Layer 2 of a small transformer language model trained on English Wikipedia (10 layers, counted from 0, width 128).
Take only the direct path to the model's output, skipping the later layers: a vector added to the residual stream pushes a token's score in proportion to its dot product with that token's output vector.

Output vectors of the tokens that the questions are about. A number n stands for (n - 500) times 0.0023.
"i ": 516 716 661 538 445 553 394 421 393 412 567 776 521 598 722 492 553 664 417 546 444 475 692 393 423 341 490 405 347 464 482 471 661 370 545 519 457 724 439 407 601 424 491 541 413 621 609 558 256 547 508 373 523 518 616 495 329 447 492 488 472 648 736 540 363 418 530 483 460 389 624 435 611 514 557 540 377 312 484 507 413 626 568 317 410 542 655 298 568 384 504 569 575 516 413 336 525 465 480 391 618 547 526 637 563 476 550 447 459 652 521 258 534 377 555 490 604 424 604 485 460 328 349 504 651 390 524 605
"od": 355 558 434 444 280 509 488 526 514 560 319 368 433 342 471 700 332 614 460 793 641 526 487 421 567 536 391 468 327 532 496 342 642 524 396 264 673 650 465 598 431 635 550 650 423 675 428 559 283 458 447 744 580 331 267 603 655 496 248 602 482 324 561 537 383 523 710 448 565 666 625 565 632 408 701 492 427 553 288 484 441 496 331 356 527 519 661 488 495 713 303 353 604 333 556 535 435 520 575 591 507 549 601 623 374 597 502 398 463 472 527 410 470 470 742 553 575 589 516 700 251 419 596 438 667 304 634 334
"It ": 570 860 339 375 526 383 528 512 742 326 76 436 280 760 529 554 348 264 544 648 445 538 568 368 279 652 788 483 336 231 556 801 270 669 634 593 182 613 339 360 627 527 563 641 485 689 683 621 571 635 462 813 384 170 545 651 468 441 582 412 686 491 424 737 316 362 586 121 246 488 304 582 679 741 491 498 329 516 692 497 636 276 759 624 473 476 319 637 352 420 551 196 563 681 587 448 831 478 273 575 651 463 304 528 552 691 529 806 497 386 695 181 425 393 384 356 414 407 483 245 404 563 750 618 554 522 542 440
"are ": 144 317 368 163 636 352 203 374 651 460 760 424 613 655 268 550 375 376 732 591 622 446 893 492 206 631 577 689 538 438 755 300 720 541 149 465 417 728 726 675 635 267 773 570 398 625 331 638 538 238 718 482 137 410 430 653 509 577 695 406 536 592 513 670 271 571 678 468 642 733 265 340 471 497 402 419 558 743 679 671 680 298 565 338 487 652 508 359 365 476 611 481 677 639 444 303 767 545 253 462 451 872 549 367 157 467 543 730 513 524 731 281 509 550 507 636 452 369 160 314 447 450 502 745 521 137 336 497
"d ": 461 445 422 612 487 524 746 730 505 773 768 575 536 674 372 583 572 510 536 725 538 349 651 332 433 501 604 573 632 538 482 791 572 521 577 271 625 694 424 713 667 672 317 702 522 593 259 462 273 826 477 862 337 297 606 492 283 582 243 659 527 323 460 628 546 344 164 320 391 340 141 355 451 535 149 643 384 665 537 287 428 321 283 677 413 429 760 373 670 446 663 346 237 722 464 446 448 701 641 305 570 292 380 480 230 307 628 578 474 445 577 630 596 604 558 337 595 577 703 565 252 481 475 545 722 202 492 236
"ks ": 159 342 488 649 463 480 452 514 306 518 542 507 321 443 418 396 539 533 528 469 645 577 564 636 497 666 374 771 461 537 785 583 600 236 496 469 521 469 245 214 637 394 253 794 546 730 570 543 632 446 404 407 542 343 669 429 537 775 564 283 537 515 532 842 457 655 471 557 379 375 398 303 449 795 743 470 481 459 686 530 356 340 581 417 432 434 719 468 463 406 442 654 394 505 432 650 782 758 616 350 506 572 521 429 321 332 507 636 500 321 617 459 471 491 222 620 632 683 601 453 550 367 343 398 766 162 496 281
"ory ": 433 585 496 567 322 514 303 215 499 377 116 345 492 426 200 644 605 487 420 426 518 496 388 487 268 793 487 771 463 291 665 444 349 522 830 370 542 743 374 260 446 617 825 686 630 589 354 414 620 504 678 594 581 275 648 496 482 532 377 594 517 439 511 275 706 654 606 248 800 688 571 593 404 450 815 235 464 389 472 204 623 383 628 586 444 357 801 440 226 638 727 458 401 502 404 613 602 500 580 130 651 690 456 712 599 474 243 561 479 459 550 433 435 256 424 500 313 579 575 525 506 680 564 478 789 549 350 611
"202": 586 482 649 507 545 330 626 370 506 614 229 390 406 588 343 510 599 397 626 506 577 389 565 741 525 398 788 287 274 595 894 559 496 691 467 522 433 711 401 382 630 245 356 245 517 523 268 388 292 647 723 647 491 408 646 796 723 279 656 326 576 593 366 521 529 697 702 512 701 473 555 321 289 556 396 321 441 464 306 609 498 375 410 467 335 169 727 568 725 399 289 627 560 624 402 616 602 543 301 683 386 468 392 637 689 719 269 322 558 537 658 489 438 573 411 365 668 589 614 601 591 394 579 221 507 461 391 317
"et ": 369 651 291 575 242 780 334 558 510 527 125 696 412 732 695 352 330 733 361 304 608 325 552 287 542 670 583 738 483 493 433 506 743 668 540 451 553 377 457 473 675 515 477 417 511 653 594 472 497 698 353 458 372 335 299 598 161 501 553 262 523 627 839 629 386 519 544 446 159 522 523 412 354 357 652 543 655 381 628 586 398 661 502 535 571 741 393 470 364 181 332 574 511 520 563 484 175 631 621 679 648 515 617 515 541 544 479 588 512 667 623 523 557 384 375 679 447 256 441 333 471 497 631 502 642 347 591 420
"\"": 438 297 609 526 342 329 542 616 480 616 407 490 541 248 740 385 571 452 401 491 364 823 570 615 618 719 565 292 471 291 808 227 192 678 298 471 535 500 467 568 441 526 654 592 485 433 582 695 504 479 367 450 457 466 842 416 469 582 746 358 559 677 509 254 546 305 628 428 764 304 676 428 432 541 495 625 495 326 646 613 506 247 474 547 406 401 706 851 330 349 398 301 223 395 818 463 669 595 225 403 543 308 703 452 386 352 575 696 477 503 734 389 540 480 530 438 229 402 669 361 531 764 741 477 411 646 620 350
"US": 608 369 519 575 454 515 453 541 436 528 282 236 498 421 632 339 558 496 693 541 535 438 369 417 650 492 749 410 644 507 573 715 548 534 346 565 311 333 870 636 341 362 624 507 560 587 143 179 326 753 566 498 493 407 377 566 288 670 554 493 558 719 280 548 673 564 587 433 357 467 331 395 297 485 891 450 486 700 681 631 554 455 745 577 427 436 436 547 410 369 488 507 698 511 318 657 484 567 384 545 231 367 442 736 691 667 298 515 606 319 529 557 458 576 441 260 338 486 463 546 484 779 630 430 531 325 637 382
"mus": 317 458 392 451 467 297 648 457 507 531 264 500 566 344 425 319 514 406 383 572 597 605 817 603 536 744 792 543 401 314 860 430 318 325 604 701 386 211 184 724 448 470 486 381 715 389 263 483 440 321 601 431 374 317 724 734 651 619 765 639 577 816 637 378 725 562 508 337 345 496 106 539 491 591 439 580 537 479 653 429 546 539 488 425 633 581 576 540 513 422 550 563 335 510 504 663 394 520 390 517 352 622 302 618 560 252 504 628 529 283 634 694 380 476 483 352 554 578 593 640 562 500 398 483 510 408 327 586
"n ": 365 455 488 673 646 634 784 697 540 434 614 589 540 315 476 540 786 640 638 484 417 526 524 609 393 353 684 812 455 546 816 633 572 472 583 303 190 466 492 675 590 754 424 551 348 553 581 326 409 550 277 576 559 362 568 285 29 570 394 204 515 482 688 558 722 362 510 320 286 356 624 417 426 293 415 699 629 519 698 419 364 368 603 655 422 716 759 523 538 264 597 501 409 238 338 577 301 523 725 163 523 747 445 566 229 578 551 441 484 497 176 685 531 373 301 539 749 392 527 439 413 340 569 407 643 587 756 222
"_": 425 561 335 375 518 555 452 438 373 428 659 573 651 583 525 370 498 273 503 734 513 432 351 654 296 426 745 144 469 556 576 634 250 752 588 632 424 450 610 385 707 458 812 570 576 507 437 459 637 540 691 718 498 362 207 439 781 456 666 565 461 175 490 534 449 511 274 430 306 374 462 567 470 677 599 467 618 506 641 428 544 388 726 451 585 737 494 423 213 348 480 755 692 501 396 532 430 424 428 510 583 459 446 646 353 629 219 443 453 501 494 360 485 446 545 509 425 353 543 400 468 559 474 498 765 445 807 392
"World ": 698 657 656 807 503 186 337 384 633 392 327 592 571 742 722 470 681 560 358 542 574 367 653 534 414 611 727 367 503 585 445 464 368 841 712 801 513 895 420 553 568 323 471 320 521 515 475 282 602 357 347 668 461 578 298 794 237 745 280 399 617 654 560 477 488 540 646 332 621 607 106 829 237 524 504 269 451 590 682 431 682 478 674 737 103 316 728 285 484 727 383 604 372 530 395 284 590 619 199 518 416 187 268 509 609 682 454 330 555 268 488 484 444 402 367 489 214 593 527 662 442 488 638 398 499 570 449 294
"ord": 238 508 349 293 581 401 548 349 329 574 504 527 86 308 673 606 522 416 391 615 614 485 713 705 632 497 284 394 433 548 449 348 530 482 476 538 754 564 453 737 324 563 707 538 409 446 559 376 421 604 648 663 669 384 327 527 557 700 246 298 512 339 646 627 470 340 677 778 684 378 281 719 390 394 409 351 630 540 500 394 459 367 556 463 646 473 810 414 471 678 384 509 329 687 417 474 702 372 513 365 428 390 637 500 395 734 452 670 514 400 312 418 492 369 786 649 460 584 437 393 392 636 668 327 567 551 669 600
"ely ": 357 674 509 514 262 239 295 97 620 374 265 545 608 334 443 468 391 608 759 583 82 500 521 575 90 724 657 794 285 296 657 906 602 396 515 647 545 421 413 427 432 521 301 531 570 483 640 652 623 448 719 669 707 465 411 318 463 444 393 414 634 343 628 831 557 771 559 253 491 557 641 424 551 526 524 298 330 653 465 285 425 320 412 256 622 595 435 859 251 622 672 507 361 628 379 530 534 583 376 298 369 621 639 465 476 377 513 506 449 316 404 603 535 313 380 806 534 611 589 517 343 466 634 820 750 391 762 623

Each question shows what one neuron of this layer's MLP adds at an activation of 1. A number n stands for (n - 500) times 0.0017.

n30: 496 454 559 615 506 435 488 442 451 510 447 401 633 548 478 464 498 443 401 545 409 457 527 413 636 483 512 478 584 434 408 586 504 575 568 522 589 421 470 560 502 411 431 517 537 352 533 422 373 442 596 577 445 504 474 550 684 643 516 567 404 356 481 413 482 581 465 408 449 582 445 575 592 464 527 541 471 574 622 459 479 441 395 442 477 479 380 650 437 423 504 520 517 554 500 525 478 429 430 405 458 458 514 600 534 477 509 450 537 509 557 565 485 559 494 492 539 477 471 586 554 591 494 510 678 432 514 570
Pushed up most: "mus"

n35: 568 601 438 561 473 443 479 541 502 529 502 504 504 532 550 550 360 489 487 488 529 422 426 545 483 468 573 380 488 550 432 457 571 496 575 407 548 557 522 470 567 538 393 531 608 525 538 500 432 558 437 525 568 506 482 466 495 518 528 467 519 513 443 433 511 477 541 518 424 387 593 568 610 430 460 507 498 514 449 538 541 350 518 417 427 509 584 583 411 541 429 478 414 487 530 526 419 562 469 423 506 549 474 364 514 366 537 596 514 546 576 453 529 358 482 538 415 536 557 514 496 621 473 560 578 549 402 577
Pushed down most: "are "

n22: 494 592 583 618 502 437 447 411 506 566 396 609 477 466 486 495 419 380 485 496 565 435 513 456 449 493 592 467 423 588 504 477 529 482 498 490 620 390 652 490 458 542 538 527 417 444 567 416 462 487 533 527 612 387 454 418 479 405 523 436 560 579 498 492 500 502 485 602 532 378 517 548 508 585 507 449 490 500 471 389 562 520 547 525 532 423 463 502 556 509 514 529 435 429 508 504 334 582 488 459 440 566 577 601 615 529 539 596 616 445 560 418 442 446 333 548 583 593 540 480 478 398 549 517 539 515 498 400
Pushed up most: "ely "

n185: 513 590 570 466 498 474 476 433 530 474 492 371 507 481 420 512 484 597 515 567 511 646 525 407 507 477 498 554 521 483 425 404 518 534 478 466 531 482 450 468 416 480 566 432 514 474 610 535 561 469 402 419 423 524 494 508 560 634 440 439 388 520 565 439 518 442 489 545 410 540 514 581 493 497 524 517 563 416 423 524 448 388 502 489 571 592 483 478 520 441 429 549 520 490 589 561 549 490 541 484 459 459 495 645 534 497 535 552 540 565 490 443 452 537 525 527 527 529 481 508 527 403 469 436 657 446 480 472
Pushed up most: "od"

n105: 542 508 517 502 436 491 462 560 439 590 474 494 548 484 451 529 539 570 549 517 457 505 501 506 510 497 506 467 536 539 500 549 472 549 491 547 439 547 425 514 486 388 508 556 584 439 629 553 445 476 505 457 495 395 494 431 507 442 519 478 542 464 531 539 458 494 497 629 565 573 389 465 486 406 476 502 533 497 558 496 489 497 491 488 524 556 464 518 594 520 482 468 524 419 510 631 522 522 525 427 420 417 594 398 466 503 447 531 480 553 540 438 542 476 607 396 446 473 558 493 508 493 440 404 434 564 546 469
Which three tokens does it push up most, strongest first? "\"", "ord", "202"

n110: 400 555 531 431 441 439 492 503 510 580 492 556 505 596 451 631 570 519 560 399 514 537 530 576 446 520 512 508 555 562 562 540 464 438 461 408 542 428 606 469 480 484 402 523 441 485 511 483 521 484 454 543 547 586 430 543 526 479 426 497 620 488 485 467 473 459 396 498 544 361 515 558 488 570 514 517 434 592 449 525 476 530 445 576 538 503 492 429 523 515 500 449 497 417 573 376 409 502 548 540 452 578 482 531 490 449 384 553 559 453 521 546 489 530 523 497 469 564 513 459 604 441 526 513 639 408 488 398
Which two tokens does it push up most, strongest first? "d ", "ks "

n23: 463 511 556 513 545 389 451 509 569 530 463 483 571 602 440 535 487 514 472 502 448 548 453 570 488 470 521 493 472 471 439 469 378 557 474 571 488 464 436 640 481 507 426 399 496 500 436 534 535 516 596 534 477 532 433 505 605 558 433 591 481 534 437 425 513 477 531 616 463 528 387 394 502 517 468 509 487 493 449 516 523 493 506 485 393 467 491 557 445 588 622 480 551 332 644 447 502 448 522 472 494 533 434 678 527 547 445 458 573 458 538 515 548 463 531 319 390 525 514 488 509 635 496 548 686 507 562 392
Pushed up most: "World "

n327: 479 460 551 580 495 558 452 538 464 491 470 484 562 422 466 467 519 442 533 507 581 581 482 477 454 461 580 421 488 545 537 428 475 565 472 547 544 529 559 466 473 474 481 692 404 575 458 496 408 458 579 484 536 679 407 418 483 467 571 477 749 504 441 528 511 521 569 539 411 474 543 518 520 482 466 453 448 509 530 441 505 533 473 454 478 457 505 444 451 539 438 502 513 561 487 467 476 539 468 401 442 542 588 563 624 532 519 437 421 467 491 466 492 441 410 505 548 572 535 462 545 528 684 406 451 405 453 539
Pushed down most: "d "

n333: 595 378 423 572 602 436 545 496 551 597 358 543 412 502 463 471 508 513 471 406 500 563 569 583 541 521 476 525 528 429 546 477 623 496 554 401 502 481 544 506 530 489 436 539 528 508 598 371 435 441 555 534 500 599 417 496 425 468 457 498 396 488 525 527 469 509 348 535 481 467 429 494 442 379 612 563 441 451 538 581 676 600 554 435 522 440 481 507 444 513 478 598 491 515 458 524 584 607 473 454 492 536 548 530 500 569 362 483 620 409 394 534 465 438 525 389 481 558 433 495 660 538 531 533 578 500 459 426
Which three tokens does it push up most, strongest first? "US", "World ", "ks "

n11: 513 469 498 420 435 544 476 479 614 583 483 549 440 545 433 614 502 444 535 451 471 484 461 461 544 508 413 606 532 496 487 473 581 468 473 433 357 451 490 632 443 679 510 564 520 547 408 464 512 558 346 600 574 498 592 570 406 461 418 552 353 534 521 386 492 577 601 477 441 476 512 526 544 476 560 496 532 414 446 653 474 469 452 440 425 533 519 556 512 563 648 508 436 434 466 376 479 322 451 606 466 320 522 506 449 548 440 494 396 416 452 471 639 618 575 536 542 574 565 553 402 496 487 560 599 556 462 506
Pushed up most: "od"

n226: 610 562 484 470 604 491 546 506 475 414 488 546 463 569 468 485 555 408 589 565 508 532 456 528 393 489 381 447 477 568 542 591 487 475 447 508 530 407 564 573 415 515 504 537 564 464 509 498 468 418 420 568 570 344 546 470 504 462 572 518 599 430 494 565 327 484 508 420 455 589 531 492 478 470 416 386 646 590 597 533 440 581 606 540 561 515 463 490 508 537 567 379 545 436 730 502 457 588 597 567 321 373 424 431 444 447 584 496 487 556 487 465 509 538 569 529 484 339 510 473 546 506 451 423 659 443 486 481
Which two tokens does it push up most, strongest first? "It ", "_"

n363: 469 512 463 553 485 537 556 496 451 479 398 438 518 441 412 500 655 524 411 651 430 492 538 519 469 495 482 550 532 535 496 408 457 462 559 464 516 536 555 570 441 476 439 543 440 614 521 540 526 447 551 514 574 411 515 438 409 551 526 441 560 505 431 458 535 581 407 546 400 390 470 391 484 549 426 520 466 605 448 462 475 503 537 597 513 498 574 500 516 510 514 590 495 493 486 631 374 560 562 488 586 493 480 466 517 419 532 578 457 500 491 629 539 516 481 538 493 529 538 398 463 446 454 477 474 581 541 502
Which three tokens does it push up most, strongest first? "n ", "d ", "ks "

n124: 566 502 510 598 546 437 575 568 462 544 467 512 479 430 467 451 497 503 487 405 596 515 503 508 627 494 497 591 538 472 609 508 570 497 521 561 538 513 492 467 545 468 532 603 636 537 479 436 506 480 488 473 455 451 492 402 419 460 520 498 569 475 470 464 533 522 479 566 451 524 446 436 447 452 522 403 555 466 417 466 550 457 531 550 515 495 385 599 578 562 465 442 568 466 486 603 542 443 521 469 385 490 484 451 549 534 521 431 490 521 548 506 544 420 562 406 575 495 457 528 473 537 553 471 335 552 371 477
Which two tokens does it push up most, strongest first? "US", "202"

n71: 354 484 449 535 564 417 372 525 593 510 513 527 542 525 458 498 431 446 570 502 437 528 434 495 459 521 524 515 552 554 471 445 504 552 460 494 515 470 534 389 512 518 409 551 469 528 543 478 615 494 425 541 450 524 569 444 522 470 546 551 616 472 505 529 520 516 471 495 549 504 467 475 559 474 465 495 438 466 549 456 574 489 544 459 524 484 530 536 462 497 549 407 474 455 543 503 524 474 420 511 405 477 500 379 446 586 404 468 586 579 520 542 616 564 543 454 533 608 449 657 596 434 478 508 541 491 505 428
Which three tokens does it push up most, strongest first? "are ", "ely ", "ks "

n360: 458 448 525 380 496 482 491 518 489 504 419 570 527 550 468 550 538 634 456 289 457 557 454 520 462 503 496 447 447 443 566 632 486 493 509 466 557 546 473 524 507 391 461 461 578 590 559 496 502 474 544 574 373 519 512 470 539 514 340 458 568 426 388 605 380 516 519 436 470 482 512 463 493 551 421 532 498 521 603 531 478 577 524 510 502 553 500 596 473 502 556 435 522 453 494 573 494 529 502 422 395 603 649 468 558 519 407 576 451 385 468 510 514 437 487 616 461 521 524 491 506 524 508 496 651 475 487 524
Which two tokens does it push up most, strongest first? "ely ", "ks "

n156: 532 533 532 459 540 485 483 507 532 512 521 586 472 496 557 525 460 553 519 556 388 557 426 434 504 428 500 410 503 489 516 498 479 511 507 502 452 442 451 581 513 429 622 500 559 465 542 642 576 441 491 417 520 585 614 472 449 517 500 525 518 543 430 481 438 396 392 457 473 491 459 458 479 493 520 443 470 503 463 549 372 551 468 521 438 505 366 515 432 543 446 476 638 549 504 516 500 383 561 403 569 573 497 464 502 511 566 568 579 581 396 474 470 339 572 498 510 454 545 430 541 497 444 504 597 598 571 589
Pushed up most: "i "

n134: 338 658 548 560 542 450 524 477 536 439 586 571 226 521 469 525 601 511 558 517 460 470 557 502 502 490 562 610 528 533 547 522 406 633 513 632 390 386 558 440 615 374 425 502 513 555 510 491 432 375 536 680 509 442 399 535 465 502 437 552 549 475 372 554 493 520 561 518 460 486 426 542 457 512 515 569 495 580 567 498 599 458 365 606 419 506 590 496 496 387 461 531 506 393 402 428 682 581 478 552 493 449 513 654 456 604 514 496 574 471 474 473 394 405 543 602 450 392 551 466 557 504 550 455 477 532 320 410
Pushed up most: "World "

n200: 506 551 578 623 518 481 498 498 573 500 549 477 450 425 525 407 502 520 469 580 467 482 425 437 545 560 447 373 445 541 423 545 531 368 437 462 496 500 577 462 504 466 404 637 502 534 500 508 448 570 483 485 456 557 454 516 443 508 560 494 353 398 538 461 515 510 416 570 455 428 452 591 420 553 526 437 502 589 421 619 427 562 512 471 648 471 481 419 616 605 508 508 608 494 462 399 611 407 603 443 379 575 435 431 695 457 526 585 502 460 385 569 555 507 475 329 641 598 427 442 456 542 556 467 680 457 461 498
Pushed up most: "US"

n15: 532 450 440 602 386 430 577 407 579 496 590 472 579 574 570 558 519 518 424 481 444 412 538 557 582 595 609 540 557 487 414 460 388 435 647 648 493 539 550 546 537 454 481 448 613 479 463 371 552 457 500 478 459 539 323 550 469 544 438 472 478 345 520 492 498 543 583 515 474 466 451 507 402 524 541 461 537 644 359 498 596 494 477 466 419 506 581 580 519 512 428 515 374 594 504 520 458 541 504 483 401 485 475 515 635 487 401 544 600 312 533 436 482 434 540 526 418 566 488 616 420 466 315 466 778 465 506 449
Pushed up most: "World "

n376: 496 487 466 597 496 510 594 472 551 506 363 651 520 557 558 475 548 484 476 411 488 425 624 446 598 490 473 467 493 432 434 531 422 525 568 429 496 556 506 439 506 550 466 488 436 441 500 556 657 477 406 526 538 521 500 474 432 484 526 474 476 498 428 581 508 589 458 528 557 424 550 446 436 508 581 394 440 445 456 553 504 428 398 503 473 484 479 523 394 527 452 548 621 421 446 588 473 367 579 636 483 356 572 487 458 512 466 568 546 496 498 537 532 473 595 481 477 455 516 432 399 554 459 476 697 588 604 537
Pushed up most: "et "

n258: 562 582 445 547 557 447 544 463 631 498 590 566 493 439 534 492 384 566 523 516 508 507 432 536 498 465 524 540 508 498 398 544 568 573 477 466 578 355 534 395 525 626 565 498 491 543 547 477 518 521 492 448 535 490 620 536 518 505 542 390 400 520 439 554 429 603 511 458 427 468 492 534 460 420 427 473 535 528 526 535 527 472 395 437 462 497 493 540 488 510 543 557 521 508 493 481 439 438 520 565 558 405 518 464 428 467 581 452 477 583 521 383 539 494 502 538 514 521 498 477 442 578 451 465 354 471 465 584
Pushed up most: "et "

n214: 514 546 556 460 485 586 547 497 582 548 561 431 475 459 403 525 565 626 400 515 506 467 523 599 495 483 460 498 499 523 548 477 460 529 548 415 589 511 402 510 541 516 512 429 562 514 441 477 483 469 517 496 447 475 532 555 546 503 441 629 526 435 493 451 483 544 500 541 510 450 504 526 467 466 613 521 423 482 426 485 430 594 519 524 428 487 587 509 502 563 379 475 524 431 592 583 467 503 531 525 526 477 451 365 492 445 497 426 459 486 479 526 512 528 516 444 498 518 522 497 432 467 528 460 660 525 443 553
Which two tokens does it push up most, strongest first? "od", "ory "

n203: 435 521 572 489 392 513 465 551 451 524 436 366 487 452 555 454 417 449 462 412 515 502 478 575 618 521 411 518 545 483 573 550 597 641 408 413 475 498 455 657 535 437 496 406 517 388 535 558 521 583 511 495 443 541 417 564 509 608 564 563 572 463 475 372 480 542 567 489 524 485 427 515 522 381 439 553 564 454 450 471 561 527 514 584 413 500 467 570 471 537 454 430 438 546 536 517 520 469 470 601 506 618 463 472 507 515 456 514 460 593 545 457 506 542 480 498 526 353 420 510 600 542 449 520 482 497 571 522
Which three tokens does it push up most, strongest first? "\"", "et ", "are "

n202: 580 597 505 472 533 547 568 375 359 508 531 464 502 431 550 470 503 404 414 484 514 498 473 512 543 528 441 409 449 468 442 502 516 602 522 453 475 566 631 555 583 427 528 477 597 533 489 488 475 468 563 556 454 443 412 510 498 477 474 442 413 491 561 476 507 556 464 529 427 525 503 484 537 509 511 533 428 467 520 613 491 465 515 469 596 482 483 552 456 441 547 408 440 497 409 531 528 548 498 547 491 579 417 477 485 482 413 487 534 543 416 576 462 545 620 537 605 438 420 486 502 483 507 409 590 573 539 615
Which two tokens does it push up most, strongest first? "_", "ord"

n211: 495 531 456 517 454 519 477 519 510 476 467 462 518 518 543 473 578 511 528 575 435 583 418 514 462 497 531 384 450 498 557 459 507 648 590 474 529 437 577 420 465 522 445 426 519 531 446 411 543 549 517 461 545 508 514 443 467 416 456 541 594 411 432 561 483 494 561 598 603 525 518 490 396 449 498 511 495 483 520 567 564 543 433 442 515 420 527 512 456 374 508 492 535 531 539 518 526 544 503 523 518 391 532 534 512 442 558 500 595 502 500 504 466 535 480 466 445 569 550 544 550 485 581 447 259 557 516 572
Pushed down most: "are "

n56: 621 359 556 451 527 460 479 535 514 448 571 432 596 485 435 567 527 485 398 501 521 500 503 548 541 478 449 497 528 460 500 438 640 531 402 484 593 525 503 494 429 501 494 516 461 455 441 473 516 462 489 450 483 514 485 509 538 460 473 523 434 581 411 476 489 512 563 557 571 548 480 498 552 443 501 488 557 488 413 510 412 493 515 479 595 523 460 429 527 528 432 433 534 513 422 509 419 514 518 588 516 564 519 608 491 467 564 469 515 545 483 575 571 564 582 526 504 481 467 545 472 492 530 541 378 493 476 470
Pushed down most: "It "

n246: 519 420 557 422 500 566 455 500 588 565 598 547 430 474 451 561 454 561 515 459 486 498 500 544 484 448 390 384 399 527 559 474 442 445 510 498 643 532 524 415 644 522 532 581 401 391 550 493 605 488 405 621 470 519 415 538 463 536 630 404 621 487 444 494 468 496 516 427 413 494 534 489 420 637 425 472 442 475 559 590 445 505 454 589 519 493 554 416 491 495 576 557 580 547 400 551 490 429 463 445 498 458 530 498 515 626 449 516 535 542 454 434 494 481 531 428 523 519 550 524 341 510 508 450 598 457 534 509
Pushed up most: "_"

n116: 561 568 638 495 372 527 545 485 515 502 546 513 461 362 492 568 515 472 438 478 512 545 505 465 506 557 496 404 484 533 339 430 460 651 401 431 460 534 569 594 421 497 381 486 461 656 506 467 485 451 476 512 532 606 455 462 486 518 403 489 432 446 468 581 504 568 466 446 545 528 434 367 543 502 443 545 519 498 484 507 536 488 541 522 614 545 598 493 555 570 318 509 590 540 391 519 432 441 487 526 462 588 491 508 538 415 488 551 498 413 508 562 496 529 397 521 564 513 458 608 526 507 457 552 584 537 521 456
Pushed up most: "od"

n216: 546 436 473 490 490 442 452 546 524 549 494 613 494 445 478 619 535 422 406 490 493 480 528 571 711 514 567 541 477 527 422 582 577 403 641 585 574 448 469 488 435 478 496 580 575 568 385 550 537 528 348 500 470 425 633 434 366 471 709 443 614 508 502 537 426 454 558 504 502 424 460 461 435 535 555 470 646 560 416 545 458 498 476 458 506 487 466 561 443 477 457 547 482 590 459 429 458 504 590 439 453 482 538 555 565 409 447 416 607 569 512 458 432 507 431 504 523 459 468 533 361 461 485 595 346 549 522 464
Which three tokens does it push up most, strongest first? "et ", "ks ", "mus"

n140: 514 503 443 507 567 541 542 510 510 500 530 532 467 588 492 507 399 454 594 519 429 447 444 460 419 533 437 457 583 592 503 516 446 422 550 508 554 546 455 535 601 508 490 419 531 482 512 503 479 433 478 561 509 523 431 492 570 518 520 506 549 485 499 534 378 539 549 471 547 506 478 553 550 484 488 522 539 466 526 515 572 555 539 516 459 486 512 449 514 490 515 405 459 417 531 485 551 464 422 499 547 551 511 425 455 423 533 572 552 489 509 474 538 567 496 485 515 427 444 550 443 547 471 457 414 401 448 460
Which two tokens does it push up most, strongest first? "are ", "It "

n366: 469 408 414 537 425 572 473 532 593 557 547 523 582 466 471 505 584 557 479 475 468 457 588 435 547 519 582 476 478 493 430 423 636 534 534 430 513 466 562 473 564 508 466 509 510 493 498 559 495 503 504 553 493 468 568 485 411 498 413 573 478 417 457 497 486 402 466 497 445 369 383 598 580 587 495 401 428 473 462 449 495 580 477 460 610 567 537 572 467 507 596 485 510 485 527 430 513 490 486 557 546 507 588 442 471 465 489 567 395 487 372 568 546 434 512 400 502 570 588 489 433 484 527 479 522 623 461 559
Pushed up most: "d "

n61: 537 477 398 452 464 469 564 474 532 534 464 476 570 490 505 497 530 536 513 472 424 672 503 565 590 520 393 588 446 502 505 547 604 478 567 449 430 505 435 493 445 552 571 592 503 552 485 427 518 592 445 500 507 538 521 505 520 498 495 529 448 584 530 508 517 510 530 459 606 538 459 363 529 486 417 452 478 415 462 394 550 602 478 522 502 489 337 484 431 531 493 507 494 492 423 498 517 454 528 493 376 550 453 495 396 459 549 562 475 493 556 562 605 485 618 594 407 516 448 443 535 519 555 485 479 464 495 444
Pushed down most: "_"

n40: 425 479 542 439 462 440 524 605 517 492 487 454 539 485 489 506 443 515 507 429 627 479 459 541 454 491 469 398 458 449 401 434 448 553 508 472 448 502 508 565 550 448 634 475 559 497 475 584 479 532 534 588 420 471 433 515 489 497 497 415 500 549 529 445 486 420 588 463 515 480 519 454 520 476 489 572 451 485 543 545 461 435 390 561 624 532 515 540 445 485 387 497 549 495 642 612 418 522 538 463 543 550 506 454 526 535 585 520 529 496 623 573 532 440 480 603 446 425 443 443 505 511 482 503 353 550 615 530
Which three tokens does it push up most, strongest first? "\"", "et ", "are "

n277: 465 570 525 533 477 536 502 548 472 392 488 639 452 436 498 603 490 440 593 553 443 515 580 378 488 448 394 467 479 467 634 481 527 558 548 481 358 468 442 520 480 531 515 373 487 558 483 447 394 481 413 487 530 466 447 462 506 489 504 486 372 675 586 516 462 453 453 435 618 513 455 496 524 408 477 494 425 571 452 526 454 434 482 480 464 502 463 536 541 559 610 529 543 488 561 391 539 494 552 500 425 525 521 506 471 607 473 436 408 532 692 368 708 552 580 412 473 526 452 606 518 449 498 537 520 523 589 602
Pushed up most: "i "

n112: 604 429 620 539 428 476 514 477 474 524 498 505 490 452 565 498 392 483 435 464 543 459 493 535 364 453 487 492 502 517 537 452 400 415 482 541 503 500 555 646 438 455 500 481 531 476 472 473 478 566 594 522 477 497 422 453 489 619 626 502 533 474 612 441 476 544 536 528 474 497 503 622 429 482 486 471 459 544 510 506 557 563 473 464 503 508 514 418 655 520 512 435 512 464 460 498 552 508 516 476 493 554 452 418 541 497 456 533 579 488 518 529 476 450 489 474 489 457 474 420 520 599 483 586 456 542 487 439
Pushed down most: "ks "

n285: 570 399 485 541 433 499 536 494 447 443 466 498 646 470 540 568 497 515 478 443 475 529 481 474 482 477 452 471 432 565 486 526 505 462 467 405 542 495 599 584 443 516 572 492 506 476 513 520 558 530 456 511 553 464 480 544 607 520 463 477 490 395 530 489 469 508 635 558 475 429 454 468 505 418 484 505 494 450 495 519 589 573 506 394 514 477 435 448 569 422 470 523 501 532 441 417 498 601 482 492 473 453 442 405 476 458 503 494 480 493 527 558 513 471 406 541 496 532 549 487 573 529 534 565 733 548 445 593
Pushed up most: "ely "

n145: 368 523 573 523 483 522 533 534 492 516 435 418 456 403 580 517 553 525 447 546 590 593 513 549 430 554 536 506 508 465 463 537 519 500 583 504 512 488 547 444 575 590 515 443 476 632 517 377 488 398 438 482 544 484 407 364 433 510 510 518 586 430 471 514 524 414 408 442 437 538 435 447 445 556 600 428 576 523 430 532 496 593 559 511 451 444 472 566 537 439 421 477 493 364 427 405 469 611 670 545 465 484 509 472 578 368 525 592 540 524 641 552 430 533 429 461 374 442 506 541 419 437 554 504 733 458 610 645
Pushed up most: "et "